Layer 3 of a small transformer language model trained on English Wikipedia (9 layers, counted from 0, width 128). Numbers have three digits each and are written without spaces.
A neuron's activation on a vector x is GELU(gate . x) times (in . x), where the dot is the dot product.
The model reads these tokens: " also" " Gr" "ade" " II" "*" "." "\n" "\n" "==" "History" "==" "\n" "W" "ill" "iam" " Edward" " P" "ow" "ell" " was" " a" " land" "own" "er" " and" " Conservative" " politician" " who" " served" " as" " the" " M"

The vector x that enters this layer's MLP at each token. A number n stands for (n - 500) times 0.0053.
0 " also": 548405570646575464639463422541723382742444506495463608318481577373726242479484556570729470716622604302441410524469491848475557539445568549392329568492540320601487390671417549392374139408377456515531656749564600467583598551613741537533472472512326680820486514421228664505479394597589638466656249332690359614793568797339610517332670680615528333568680758677452335483312451413477269585494
1 " Gr": 610507554626816603536403559599562546578658217504435509426368696383726417724732392559567440554648804550509450290401372505712516118492657492271305571463822540449718507504275615594413524336571476468438498514366512375740498427509483368644554727540453390531508508610521739477410357482520395649256178446381161681635537478544537367413480583476510500528369504484256328612505615418365487687514
2 "ade": 630519311634667690562546362829536475523566577266275422514402650448589371685773301371668591536653495437388469300878368585514670371232677411379524467472579375369586606646455547511532249351545460494485550202546507513526453579713535466348838479551515454416305687493284573429426365414680509574526370492550671390604384685464504506515420522498558656561624719686503402624634278597462425469375
3 " II": 752681421526641702566497349640555380607516445361450572488748615686677430840580491394580491466698651413278535409545479475298453420474602548439150523370378693314533546431369453612284561472455743392718564418434569522659518483518558442492685519504531409669653506418235596565610228656603465553542199419329588449493676786408478318502527407611634229583480693552419494503563250427602329557419
4 "*": 626505286630493559629576399832742457667439394518326391437425657485622358760649423328317445553456555312523540506433456393354456587487593465410482598518409427506657752560235672733343221314555575303299284643462475418559539611652585536708678386491419541515456393592439593461475368639657524569247319321381619432610379797458662389544424363675382454624419721538498457641319529494751346735407
5 ".": 547604628748647692503506411631747492682498570587544439581412723358568475567691370395573345444538853492542554321530553605501413487418468407523490538315565362345713287708402569598564124372369547315314554753155673598729526327562702455406475411504476512426573576416293435543620447667471476381387556400519537568684396843518594504539479368438488323545746762551263383588436479652448343579304
6 "\n": 707749639830446664618488401725656556505560599466470543563818639368555398679720606494580630568450603396405519320417374620585657534574553333498529509378692500534685549475416490397517241332466772320434528750118592506534326418530827493392419570605606665423503498660577503381556213698487618514463401567406499595741409696650585475533672398612482379351777426510352364457369517577468275589391
7 "\n": 787661663774403729602462381715650343470601565398376501504694491299545356614638648468591667537499634342446514395407433504561569592516525316476508467416794499476652596444404500544542298310472770418352485657144413437465392417543735562322373543564622642348563522588602411365473270660458629441488438533504387719723458757677618353474702573550479329418762465551299477447443493496411268570284
8 "==": 762711407714420805542342291735589336360625612351518586463408567419644253508469391390520460362528762515554720421394611453651566637554492420313468316419538336413613138285387593695409238368413582446299676616295569195426534429642656408423454517602545637535366549468272408365439619643416530530549430421502519568557612572492753196405645719367346405492629594566352424551409512526459437591332
9 "History": 820610489751530817663366555508565172490495441354513682454499536240525411556206482453623622304593577322442628572685610694634343608347583539147729278345514352430787326508537595478473483510336584519432413462360612250560407439516781436600574551452552456834491585443587280507443384484462587484414489577356581466654429541669360335323479656575633396356669380322553452499398353510438439535330
10 "==": 689704422631490757595303351760664563339529594376590654445419699504668378483470445334604469526538746644504642307338516482704468561622542442430569318306392357487672227269392639677316261398391413420350756616402746222636310517701835393462507561478423579709340697446323471440503567628412566607530487583547497386573533450561554361469606535431300400505630689510510390582324497645565437657332
11 "\n": 696585578704472759746511441631827358484528493503417471451717530357416426614682687487673646630493657379418434349382316478584443616505554412533477308470817491380679696423517728594437269348502656312348585613257538455568349507685786653267373594524584551519692616454559407484532387686477741518419306630605404606644460722646471270566629361662533290457707560492319458420580630559433355549309
12 "W": 723492491803631702565432461507585518587572478494316609343576268456728334607585283403297373531498576581569501246438337645425595714521582387490536389409514656522716379449365469677128384483631521303428575617728366554655458278645808328481703657501450382378548616450636440439722440623633540579356323256464371613460787617697507536456505462412618664509521587595462361503462501476531356793246
13 "ill": 525656338797611827621404543754712723618448542653472417582577640373346312576747669633333676391589659559446621482475200348324443708436638413483481329278637487340577423649545728569372505267468423557507363463395376611523407451555599492725515425339789674558530650249486410521698561316556380472379210380632341375352314655376451534555508421269609425424675525669389596586559336435256551617326
14 "iam": 670768489967567475764392486651488596467552579541443621575611599232405353812767698524511546491514677627345545325475353606566591531524645659493245260409509413520492428329650562510382509384624509394538410287406549544635479396575481450617725638448770461509577499051380680244615293480654382394540498278532518380305369712426615282605590270391646487583541377468450418492330400389516518663486
15 " Edward": 629697395700563698744612461645608495610497519312482324446495591472572400574494570454665313409603579421368521259469365502512572252456628340466297434395672537305670500566665560577364530683747280240700895547485575816542634486648471585513727511401584576601498627253590462545489167304534640322438330393524283574344466660553266357582570487483716337475602645582346427465454436533528406586446
16 " P": 571750481794727539694250449591609539721608505526372395541456501398660204643757489542579395459597528662485466220530431616432382355511517589527256316354524479283657566507382502602221415356484556494501590470718322325762277375464689406571526591400515423450390599414561629496598635498434464563286244279244343746638635781432614477455605444441707390290545538536337458463438580479620487586366
17 "ow": 454694566714427452720661398601708559642396370431341597572484500307630405558637358605493373553441460600476506587504509506395532485481643368605336485387413449566794360488512547776184429544622294129473585633350495534550408571713729277622490389499313596334621448780412640463475525334616435469193364255528397571293636636377530402610423614555438636375728494366415267484430371282554433877416
18 "ell": 535682299778555772593568646600701685804431452649401355604557476509496293556722508647400315460668734554274527410465333444437427593292611375359369273367489331560597404514330705398325528408540501360491456680281531415617491448574460365667725568365679507523463613523462537297631415324663261398596295447488495425405492863545538399723455456295648515400680635587588588496431326386368443641595
19 " was": 624552617756481611735521386528671550697443550483497586407687557284408380339696259564701492506667537514380645260443381487366508529439769709488501460266482349481578273525409696623250297386471404312503844643304407222692569630536671436433631554494494489808661594494606580515623404638526771455448141525365306634756485683619397581579576543590481391557510672654254614461455322549630505427399
20 " a": 757522416751597651511399412565614522724531606412497522556621637208496392491716545588345261533207671548281549305501510499518405370420592523538490331575696401265527360583392556594499362269499301375405674441326539227770334431282538350403446509576432363761669663543721502515596448589552548546266209427474397623579546817536623478453652626567438565505628679471483553529445490657561457609385
21 " land": 560571564454558669787375551786667486780491278238445529450300596440559519347531511632318479494525668262355466505517113437571683446550338487414534268351738390539673529508466302713288309480537421361592539532417649235708448475708686450333496437487308247640444461616534605668443380332476231422283245558560143649531443474527701425620519588550565448361453415602396512562320403533585385502436
22 "own": 490717477477609663593411688723709392581277459557331454422398556376425560536329519528599392431423692360206603390382250506722565490757381537639678463325393341556813339590284603560316514544738601369359314439761610395683551351660761593483419552323406496652545449466482815403533270263668339615301181513511633380560491562572468410498364572362407390412442383434533536601330409505492399486407
23 "er": 581634463511510574806606481577593207590475299325458461572504691373450487548695733372498441538642836761294474416404535565578328518559568412372698440261389402558510406733426534382287680444490477277292618484457583387862455433533537421473454543231606583524564572422322640467604433432622492467399153638457562479392587854726400179499487531606456536372520756607473518695151327473529563738498
24 " and": 787565573664554561631750554516487674590513500531433558559582622397329368450796578479581548550733599497291561369403414539531378594498573423431569462241653482314593289499519568404467183545467469391559650516388573399751589525631676519312366397495437466644711605392361692412482427641627723463366049519341265623533408828513513542476546559427569485531671715681361338403191657527519492514366
25 " Conservative": 564588375583453642727398510519701352722439364225308543426480504528412335641530568268561297567651549447254530448490296482540480349545484336426401470255737342481649546662573631448346661431445497408610704588443520610895557597487547460439679536572499696758305469449643584505706271360750246494312570500509456666328447729603519230575545515571820346439396615621371483442345464595446474592462
26 " politician": 629482521659379581937457408439684446584446480323527540664468477638606381453436670363588349525581601478215597454565517675728599518578537569462604327396625499499518808690535601366358380317279430317593467444404489489953692517473635434314641552586633430742296302401450686316582304290608497376195599360449247640435562543517498383437653566497709371493427687472417453603288420636551591477342
27 " who": 655443608661380591642591441585662493557591548497243597330595695508721274261474595617560552567646742359141510460387416584567583480563537596540420187323764285437575438691529581640402440397366369318614469394383583383974590689420569412402506481521372439602618506498520525455499529505690538444221387345366324637358385617478444415308564414501590428459511645483336273520239471490401512572158
28 " served": 497466568640464480782575430401708458694574512499495407543523620571491268454494395514691634541541605411361810380515209653813816545584658564587291321371383418592461471629485552430232413397409414374467608502602372254669748429465439288599653548626282321639483325693473612679547223337598600419288291467686385476670530619519432399276618752432709347496641744693324560629495378612448456376371
29 " as": 643429543664521619682532425641508415755423546616473548603617559357512347623565541639696557512482514438317540357277359391450617534505713526472333285401387485328594408533405713428359276362392589474645593517584430330881726551487571227398395574518383355638648510507546678388685389409489605413313168537394296510652619798651556602415655579490435344500801700734327426463534448819531467373430
30 " the": 843567504754523768753467516495480473512493578460461563536646555455494372526553587611654424611506541371334478398569397417549561430453546401566433198396526290242570311598423641606524288325456459347503665466600477319668606472289431241412534469553285326661531671549505495600665422461522420521363338497467293631733598923698630623531633387489592445394592476602463360545218507536392440564264
31 " M": 591637391722817543671504344560372585751584429426420391503683357353852390557667512456655405588535649548285373358559308597381429529323519522614259345351482505380721506596303711687245362414512574493371638492661524324712323353581665342530568688606651409439378495382461479528519465697518468493333294410428367702554553769492580440229644403371706449436565624570559559582430631450570473710307

Each question shows the input weights of one neuron of the MLP. A number n stands for (n - 500) times 0.0031.

n185 gate: 424371497458351567478456564400399448392514454715424543494520534408560537448514405453556419540483562488492425497624602670385558647471318617437637486596395525453442506509503640437242630509489483589551489330408423440552605497405474540619547581661526475548301471545370635520548491358465431419346578503563534564403287348292594435443540520543702358596443509471293708432446605424415517306453
n185 in: 410460344523507695812227358507549424406542592579494605379761490530584668480506444546436490650231568316464698319497557651436759582373385549683468431523367603554321589410549575542540413596526471542503355263454487349421619519289422601532564490605480471484449520649522510487474566411592277407457640445444405579536561663490562594520565572545721483465374616420381570463552526580412651423381
On which token does it fire most, and how strongly? 26 " politician", at about 29

n375 gate: 395434532607382391450464533465541518616650352665535262403503486609713654609465635476572486403523753379517417663645577494557414460388544603459488372339459437515497466625509359556752477587520403447523529432444453482539503549524517603305364512521506526418279415485503526419379435461660468246473563424426515417541538614497418579392491411372497491682573551671544575387485456482427541232512
n375 in: 616500575466593426593513487541699475645249585563562729663556500674519516449583472372324503534629344519540494145500564585531449582619481594415485785506478389542382279806307491654500580622500450440590497557440563437440519414662565519634497440503406669569435440410580519488589522446573516663308488378484701487422456506297575571491459579615472519383475500346457598507359522635559491525401
On which token does it fire most? 5 "."

n556 gate: 482398577601454515385552464543557299500572704423386467602616530652630535456361744633394382712565436565360609492391557392553485488587624600449465436521538596447479377422391610477523457490444416531505513539585398523474546430510304395520521458420625625446425335462659543435455477461505456447388490523492490482643485602495436437564513420579470534389449438641523425625615500426520521538557
n556 in: 515470747388358669406352389292479470526577353479512577536603265575562526653500467682512380488649403539521611385479399380622434549503458586438509477385459354488473517561479557345205605558515571524706471587506381362539512590750291461541469434506470593414433360527550368336503563383473443602473462372584470587506488637568533583411548686674646614447414578530491515519443556586568458471355
On which token does it fire most, and how strongly? 29 " as", at about 10

n527 gate: 554412422536406457447288455458628399363600690511514378486456500670489618441440519508563418306388387830519573519547597355427606565492710569544587489480597372594584579438559489567520399480525409575473516500631492547525555590567555553528339413425583443423595539445795525601446436433416458475444413395492447528367288395627486509550589453643516511503613531508511508425542585520660369481635
n527 in: 406482609695500468525449485582586334415462387441453397453608340444447657390369674527442491556598538619547601515567577316474675738506794494456367574389573413558512604650518382606589352551602565553471422625438685539402535468592544462599311452654582500462549456488663488471532426464227314572554503456423515488444509455629518512453713488485647482500600521521485540515468512500567325393728
On which token does it fire most? 11 "\n"

n273 gate: 459488512454567565448371555549503454302624448514517656460460446485569674459616399509520506578452591474363625423557575445506509486650520488676624506640491440384471593409459298465380653670632344711563460645642512517550489559704360301440491462616367548563401549477523404265717535363520402415430486483535376602511531541520445598575428459549579237429434631562457540290416486559572610475503
n273 in: 314491373446484298567537555533421342418688527503503621430476428555506503399518533614598348506527446500518350440632386442553460585591396458612485441721425443596509438679540312509451572330479560600557604555366373588592644604469689573533747439543488370482580378527542423363364418592408403476371281430451619436497554534569358178503482491401390448324672528580473473469406698662419613515429
On which three tokens does it fire most, strongest first? 25 " Conservative", 26 " politician", 21 " land"

n428 gate: 442391550316378396418367581589357572411503452571570405456401409434553403405698426563509352524439491434477509541544385443462279506630381450601544451428530558588545367401500539470596357425376541515497596643574473583464389436817544621579577386515388494447619592565555375325375479299596441491283598485315393350559433551594459344600414470724483572661479554461477517358485468537471596346307
n428 in: 638669466661653536699484503414673457568595553512488546252594612531549530417346598612545642491527646537527599622336533494491596586442491365368581619684699515516257395575348534353488594694732555681506412395571669494574442434395634377509424540556368533546319370598482594569575546404438411554509440629587703537427512544414531411515466481351566522533515522381494488672374482661640500377584
On which token does it fire most? 22 "own"

n461 gate: 420478430398420561611599374570369535599554607582639473492495372579559385435660549718569346424367564557714552578564495456442535408454508633573434372560422401467360426404579394624467497655457662671428455426375603486653406471363500557476494508533576511481407508664639479524458418371511704564384537405462508475535387478546559500546296554591473500457285459553481492517649401570435522487506
n461 in: 546446439673503435434568497303534637607573433609357612672533547480644481506379695429410497397590500629437438517395570578535413424391396603517574301486442686509472579523469439773525577449464678564497344660461542534593621375444547494530543683408461429525486517660574478511549539427565654410636524536450402449580638531400594480511408478553557610730464486381459429526411470477356469374582
On which token does it fire most, and how strongly? 2 "ade", at about 0.68

n150 gate: 375393503382566570315485409548509509422611437524485377375571609548319541464576533503491600542477515539340596639429364527588557338569386431548544431609482500445515339293482581455630435634337619491406344500380658311385686459440429652384401675512258520411398527426456547453427443633708419462442602578593521591423512604583452371378434479485485705418467494473432427366578648460568371406764
n150 in: 404617604359426200473372437257426332725490563434459479559311414283445559532579490532353558524620579507610616576620540644425430706556514528392435372511535267378401728465472650618387579642420632395662424675497462496444686647430621510548320415454323497441439462614644449363493381613433161507337452521556559532455486596396319511510465430344384366634334313216311561522500400496611451640496
On which token does it fire most? 22 "own"

n141 gate: 419427582497680347490525558383249445666503605591625626642543470525462573621333538614427637557452519315291370462706519379497522567552348516495591429417410508553656572645428440533362473606408530601562438431365470508483484521550421631630415442550505529473508555495643497454449442591503519543405505574486681619568294701478568573505459566418653528527522450492497615514426465452481580487333
n141 in: 515684520480579296560366566355597420401449627678503623528545542563596644632514489419500402600536508399257762424537348402433471539608494497377522489373401536582497539422399380548399562596458457529396458486486509497327477559425370486441353532554434430426438477435573478447469365610388340469372422625738391529545466628631369503494463560710578523388389434637582668485414421477364563573488
On which three tokens does it fire most, strongest first? 22 "own", 31 " M", 9 "History"

n54 gate: 693454400419272479317568503527476534573315647311638412494338524521392350476542603534512548506438365479416371464449286732441491385342564600476696515620506590291451488287368512615417512593458515509413392561561533662457503521531554567431547294341448459340545284467369422503482613469347424476509648536524409469458458354400521584424476793672542589488449491642662491525436458456536500470559
n54 in: 482465503626584540638486465551517580596435472593313472634564469611654493355368201462530416545466589417701226746466643445621372530641559562459456467458360557620462665409490328706594608381439613332693490445562531407497473483479527507343379698652438520630369652503798676375507476472490562588510292294452531365675364542589414341644728358520288469564589570546408426461576514627606524352269
On which token does it fire most, and how strongly? 21 " land", at about 1.3

n120 gate: 503382618416455580487296469418608491394610648642662551494567453423553338611456593626608386410348461520553355368545492429478500481489582503616456386503514464283603494354568215554563578497399672562659444594667359477489489467546612514562450332577435470556365455567539503525536728400383463622520530370355435423494587586438511669469540517444655600569472374480475506462494366584368608425529
n120 in: 567458429480678532492437372465518669531524539459515512606494582512585544420422553554401344447471336429523420386480517455468274446574298468473705694506606506424593621542503326382479642575368633550389538331458471479485450488583667556503430395242465431345422687494419297436494530518384453416557419382461601434759643542591435546412687435327653422515544482476377659436476588621562408512374
On which token does it fire most? 16 " P"

n50 gate: 442364423366541512576617407494414384409556518435681583287585453479573480610419500500407575409439544375635524588602617586376420509586452568352393486353412334294596509473697328285608497407638583541503584574411462708512462433536538547441457584509730338523584464424576529512514458473506500587503471541690476395415480440721639527441619360585607443378556467367626503558645708385447437332575
n50 in: 756515496380700521697347486518654536469514795536486568610384729306358387644619632551616511681248567575468496592433434486388461396543378675760573610514557447533395517576680525561432668856472546493532482453299521493399422500504436315588559727564521483659493511373472426524545457547525418507562653582529436388528468697521667632170461317673563486672231587562465598352525317577642407636580
On which three tokens does it fire most, strongest first? 11 "\n", 3 " II", 14 "iam"

n340 gate: 598647539609470613422583446382557611421475494613394463475408336616318397523472548451503378506519341383494435581489374622511594525500537398576481549477542714428431453511577291559480467595536531477542347355489700523614575359551377283520558483523523390444378438416750420561481611549511531450526431416511347517700553445584500366745579497542472608542298471382508475421596645509506455425638
n340 in: 543580743583547579471608715375596542586486359458202567475450575548503478520613511429585404559549348325486520486525384621579663405464565438682560432667467734325523525403548466416407588566522645570599359449494614492523572388506519369589451347472436388539582421469583497434497573463666520445540489472559522395500467429430453439559419478539634534497411562269597464520601616669600593486466
On which token does it fire most? 12 "W"

n651 gate: 503506478524457372370550527248527536492440607405470628484412387481441414653433462387636623470348522571621369441446487434582519347418363541576622445337551417464522394436492538326492540434559413332428516341492625454508444633503465326562323453413440428414572579540607457583439418475470394492472444486577467514443492328430465450438565478387471511420303552384465489740598575489338451713420
n651 in: 494657633864433467552491506593421585465527534479545367741533381473545545235696503531568530416530527530554473554563500515479555488548658503370583590589572539655414503334445518530610441595572548485646527689360446774491449432509434575536650638570431500572503415419512497797642442540555715577435574527625600421638509574602265410608455497554506628542488417531620423547551542547719418515543
On which token does it fire most? 17 "ow"

n274 gate: 397522521461625293308405478289316417503507287500496669400465472540717606424408579755535313500620226561589435575319667601686579462845641722464324628464479581596540433620438385464562613449500382647284383587504511486413535556587486625738600420424564661639437698603521535370500471598525460620438479368543507475450475504511461470443536547436282522564653616570585725537550362740486182542763
n274 in: 536509639431971406375207399422513469340426245386453491304496487298777646671453526602744385613667353579466487526608395544623614420740645696692380719390643500853487491212531330426443440411396535635418363324710687456372306726491362726586500293294552874478359517409388414538500373654592421637540466165447443522378509656595226612769434478612380518637695522691405534559570345558664285564651
On which two tokens does it fire most, strongest first? 0 " also", 1 " Gr"

n24 gate: 304407466528575444459654578469589491478409405569601386469523339500398370534455477570430598417651616537610506647483561480308443417608451554420290522506670618295645545419575317452624450584441551537410489503486432537572410623676520517390435399549634481432584394794520517466383431532529537444543481469414531621526599613534491535491457549288439633744390387503314453373474463576418529531604
n24 in: 676647390403493650477437618430321661367420577432361617325388621645409479475588515269542690359533509355424317433421598389572571375500568528485494583587301415481447686325435429570426431459396518215654430574515586596503500536556658420415519571611479584601584503652418542494581615429500315566644410491503546534286421516457577453632518522521551394627494345343479500487491379374637531341606
On which token does it fire most? 17 "ow"

n659 gate: 425470249411426411508411530483565615514298509526491506512422535424532535397325725357500577354443596632451559416295630529397688557360547500547437593482544466689568669245447541369624517554485389444393589479388517532547324337465682503468352509532439372549423532509365448620426426512418471434530517500400450594392567455709386482587576568517314326388477464622512612503398610608465547592435
n659 in: 573500312375428379642522456605360615548438565463488633497448543606408268550430574462327433673306485466570397531491652401533447500491475658376445488459522564576566527563400549574375457465521620593579333525525374310397460461591558543488439641363528594574609528693330688555289497606251531464459630463475457472374436525546281513694441662592352413616469744377589403548395494573531263427431
On which two tokens does it fire most, strongest first? 10 "==", 8 "=="

n275 gate: 483377547555394475567449571478553593578366314592423486553415299520633494500607464321505445553533461511547511334423562522525579617522483586489722489424381585520392465415573587327506538611583419584426517632416436699562627407486365520458362624377556544564566368400725437522402570489278514451517554561525489551531566611486525615411469351558697497456611458423646484326447403494506382377716
n275 in: 400635443488390491443751615387659468512538490370450478437466516484444522630413547587516491330615375669481510359656390322704421567538278494547435527529698447636618593587398544617529463439491617358590512513795465325510363512736600484509536647481383497456590456672357596599586433554379563571535395658665766561664475535513406318673443525440441462662484526287522534421386503471547669491394
On which token does it fire most? 18 "ell"

n20 gate: 494525439317436511405593564533492622481389478403686633616563440519434399542603376362421448599557352500522547549716468575443503546514489494547581479634500473599578476542731506420640611402322635613369560386447448408592394468547544426579363346358530516489527372563505554587338266598467508348427548437419381411346689463538483645340544528612508559429602394528566530523577470517527603435391
n20 in: 602366625696446403656373614471481561602638613426316532676528443523414639503576452497434500506500484665478170468576574503456632379497545449247509571633516386589520610370374445436568585526529359285522560610468388432623605491484646554576589601558465503424585345306569402497390671231419535736405494724503622597340383703541567464481387465608553432614424565382446651440429452684341445494490
On which token does it fire most? 26 " politician"

n207 gate: 604396390583623341566359447483392436598471538639537448523386383515750589378571549500369540639554351404658561537440682430407570458526427329610378492538439494583562435391558491477500503488489390367514546631619630491550448472477377584494458330357616432618418407463332506446602450418596442406432387566497561386463506494442399521370718532626517494315549280465448307491622589711396643406474
n207 in: 480477625300572280448539367510542565531487562623545455365554478351589446364535526431566456497453557519325396487605531474321571662313597436558560512507506373543510462418445397439536427526596555439430262435316461549523793509484570426557477275555404676420226468596490427607236318510341393604552582388519397607439433362638609371478807406634617441449785497411465339661471459493506471532503
On which two tokens does it fire most, strongest first? 0 " also", 17 "ow"

n405 gate: 532651514526467612470303445588426517351333476550498567581458599620488288426387505532296495460622493558467459384552431581479435588634510445483570516466528404569565491604524421469375467442583429564587526387495512416370441593474446417597463502514562509481535529486493519554551421377538529582493340343536522536381453534602557520538519258618502599415505531498533463525629458608583418516541
n405 in: 403432524575391542442590558521534619588625475537425424503548641665642557506521470534626542473464446672380316431560524531464463341397347713591515468525409464416673476457558518539620419562600630372608449626540615488663659473463455333404522500369600331437512445587530291434678344435356299581491693588537335429688374488240606440424378604434300371443527488484614518557327452503391521613590
On which two tokens does it fire most, strongest first? 18 "ell", 21 " land"

n284 gate: 527538604426410414447573457548404548628636540545521463460587363623553424302503583473427529487591408476474433577508528545640363410641532335511385551643521356549624516419511516521597654676526667433534524572535558551535326411409376511555566670527535352423534452548602607495641513492586404463400383612473505425479339601503484429625556436524586489450344532503303333392622353568593551503592
n284 in: 546513550552500644435527540474511556485455601431503468511256609566346596635531453597484404545381565327651572667536403577557627712381455547476495454364555508532487539452521545634636547473463432421510492346481558534644581580596659355469478452598521657550526590565622534559518561487314484666580454495550297641610578548526479519421413542497541561578558553524701441459429576549524582528331
On which token does it fire most, and how strongly? 25 " Conservative", at about 2.5

n421 gate: 629363431506582749397363355616425545514449654446621602658453544557396420503471518518488562545474420605586379423583378605491473448542352512467611647488464515396406506305473560425273468448476536536562532621410443539542601682687565584595580403251473667464351509387485465714588524382422464617643418482572413437271411241360503531494512584491424443353536467421388556568341604589562675482543
n421 in: 587464506402435274444572459488456450497506302582442403433477431553456529633762433557537454398557332544512488311358579453554362341392680357597489455396526532683533503625408506535760586515515515450535422409535544621589541489533494570268403435503538589453750491471607535523652515527594591394426463368473544707462549611517389409722371450622572491592573506336315621369509454533488529511429
On which token does it fire most? 15 " Edward"

n595 gate: 478360489508268406474525517519673417553374425508481566434432546428508403544530456567357290546629392461402525443335519577409632503486483557593452585600497562565483521291439536336478594486364508560419551464533650337447489714597427557628393494442432444459473486606400306661588555614464459583481585374555330519399484444465306444544676539655411442508505691388454495585544532430565585556375
n595 in: 437472365521650464485719285445475652408592606571281497328391561503405530537521611353570430518352320429588547625500583296479299488503457414534464357419592436475609506660460497494556494472723589445567512506472374404522680612649436552549723516546368452552416648546576691461599441512488540452700551448348753721629424525371561589316429401442428475621534450550597355548448570623460422575613
On which two tokens does it fire most, strongest first? 4 "*", 0 " also"

n334 gate: 540455307609497376450506441481433569484472539400429425533394500605385617436584492424459503698527437686596508453432612494427600463357567610415441383576538467548645438514531610583623402472432450420505443619314475253285511597444437483615574500397470344500654348533584465367338350422586544500377411552511464414690560548492517307552287384434476578549415419455519549382563508574569481357508
n334 in: 455554708426592482521301582407603488548519447491448279534436595447426561475335537509561506652561491616537475716629482559482525527357447401494351539358503454487598661642478441633318469503568357528469561616350457547553411561506478395309375572338745527451591222512622390354500328447397416683440618491681400290444506456531401465497491372441415308665438368386478476726528503334525691509582
On which token does it fire most, and how strongly? 1 " Gr", at about 3.8

n559 gate: 325566350488453581494314602506361595440509351550302615420421485452412564589520411464480488503488439405468485585412526714581426509482545441597468534425471587461455454386497553311357401656271503571468503527453468494527564274557409695521396422423432408321491464356299384419465658524610571636551535326423459622482366566556636567453414556488700494677409632479535650558745512597650533480359
n559 in: 319583432439438462385450632402454467462441256513335677575445471441396597576519431480314538432439604411319559442668430641593352468546470578555391494371529606607513446666286578445424632633503497444558619447579340395761565410510629591542463427461370497419487595425397599551411642454605657426546424549681680688562532490806735527646444464409673596397455672573429718442484319557568230458513
On which token does it fire most? 12 "W"

n214 gate: 474341531522575456457500526522608528339469565446651678610500461457444628491631477356492633514475355602598517399492497594530452363432534396258400358483506272552434368520546466520497561480620551573519622494548573477452528555719377407374506389526545348587353633388397517370506551451548531497443511418594633483559561635629565433463429531542544491675273520491333511479805645483615480530555
n214 in: 488346433514580520544479344451637506441512558398572628425457262541425626287417253347440614370457477708583538578394551722452561534462462361378449323597587406548459486471661535509541497509633442506560612564398526421441500656494353491543473406570462423615386564494251471469472646523535462494512395378488532529610598565575624617581509567679600433609344506541497483560474801509535594497606
On which two tokens does it fire most, strongest first? 8 "==", 10 "=="

n631 gate: 605380725384600374421448434489569546467474321460669368708390215414426444359441400558632564489576415601678581477418553414416566439574500517426573550430381452435517654439552503326442494357514315500401497356417660422474508458589678594574521361377420427526455557477522517665564442500592523506671472568540540451400517430568457526506480644474567402604477468407469548488557774565656503422607
n631 in: 583611603494484360512560626373506500509394503631642372494558697503729491603503500462479638808433429710546500614488587553521613594519578475326280542345382405407374473611469590404469497449543463400583380494466369428541565555516503149423487717572453588447506381695552717469442579497597491387380500348625628446382623408367519433404425487642628472518543702427318558426575525606497591546421
On which token does it fire most? 21 " land"

n328 gate: 599599563416304365537413567417586467471425550478582450539358492497415555433530508407440598610662579647557444544538476556478428548387417494373514457623626362406564516374522552368545560700448381583505307533456475478369470449520672594352497413408423495420549425547679454535430595601536636397576435376447506670497642463659329543503395497637592654666634534554429681592448511486516519478716
n328 in: 616213445605497522426648487513481503569536428623458613458446340471551318438615594661554433229452494594353689378516472415424529591561406645697557603333339411653546405546441451529379440243404490367580411415539674480549481582402366381625460425474613500384459627532389510525630076438634302551408576626588646497597407411529564343500325377503465556529417500533417389574548637510551425589349
On which two tokens does it fire most, strongest first? 23 "er", 24 " and"

n366 gate: 454392441588370426353315542503475413495576525388525480461486453413384517596511640443615774319311655576370449442514511565516767400318494531461579554554342676443531514409430587461520324546550673578492558525559336480410638659339409492433589410503547478386443447494475481377443458520469444261381497450486461500545555571600447529314450598436566621528439500509403536599536414623450517481565
n366 in: 410510348537270503435707356642486585490354510568681571619467574544642396568714422376423540419520426418507568348725434319540462556405626514341470503503419443646424510407534548314394547562419629520339269510415483497562463370486587429557458428531402629675394360743256470467447548503599394610483530388592469431439436337405737353311503377453523661457520521649329440662531873549665565730642
On which token does it fire most? 2 "ade"

n165 gate: 547566593500412531543356519441465691389519357564632540380542582538588471532492591456508634580450399381452532418355583505411705388505497428342471402402452392632391500435470414460357413437521484513524553570573393535300630403576434564556334592446431254609403419426595576416694584440389430479454557644535406495580357440505500464460516446532563313500452538615611484575562474643625487579478
n165 in: 557638389668444664464473515509470538789653574559535532350422520589433558444590571401659468603604526435416304532541520400583565491576393521497434588464494454491440282515458312506553520677596418462474430550509632320438326549634581391485570536577526509620584568497260549480684743438447577517536563650503465381588616416412521503503423444719598693480570735545416471466400648548564544463494
On which two tokens does it fire most, strongest first? 10 "==", 21 " land"

n325 gate: 483566548519414442564360526553607652400472528506614430564591617404486569511500390517442335382395522475522661469517443545401542462542398368396580579489539511621551549494585368542528702632475427598580351726449581483494481563528583438249442534712382368528365432600467450439574559531460562489306544410545424412578581537458405390511573528514577838431486409423406459669539628561455610448731
n325 in: 497567537429573469519325404563468480497520503287534399362514494538546596486350759678435652437449614506463480543327539506567442467431572529402635381424511494521252270389570394566517494547557374411372582546451471624503614469433437560355577471393491444360435454528480523424438567541332535399345629600413607700634676506417494604643779439460568538653554637418534525381463418471560448486418
On which token does it fire most? 21 " land"

n256 gate: 532384540341581464489592569520318497372659469500514631415436528548362584406508662535439511579358590463635594522503514489710511522565471407707617708575286545436422558543454681412620416575520525324553464477474534486635326539486623438528620486335497724477633520388383533408494500600449588583471564443534457446387466410650545547489523500477619597536477632590654678406568475360537591561304
n256 in: 510451361500435413484431380558640596559405623630288302585628719606564392572453616652597393503517335689503524355503464524457654738500582432435577382234696349640555563580294459408648487555912609735490446531374469394445402553424571605449338579510459394713423544527584550590440596414401500530465387520592425414547500694456340507639568435571533555493372448497318497468395389773497706530673
On which two tokens does it fire most, strongest first? 23 "er", 24 " and"

n164 gate: 486469492397439435482486475522428401330434364583459461656603606304631587630616467511511584333465505553552500527541588459562630519511533420547551638531716532508500581411519596409442538475377442522413411398602555525370402624475454629576591439459536283445492511467416481600505395528420566279615613297464591564486367500533579401311602588364465339505492336587636640463626497607456616433623
n164 in: 602656570425511396319503369444473583260477316533569493348425507617477533600536709493438520358480740707536343418611571567604513397609607689507578436621305477483396724419554566550473542760625616546513461306513682343523536584443697593454688376413500461371529347563663715575581450483493420510291532530340357825474388527497308452507613640460533383585685520409592461510503487548460600497611
On which two tokens does it fire most, strongest first? 14 "iam", 13 "ill"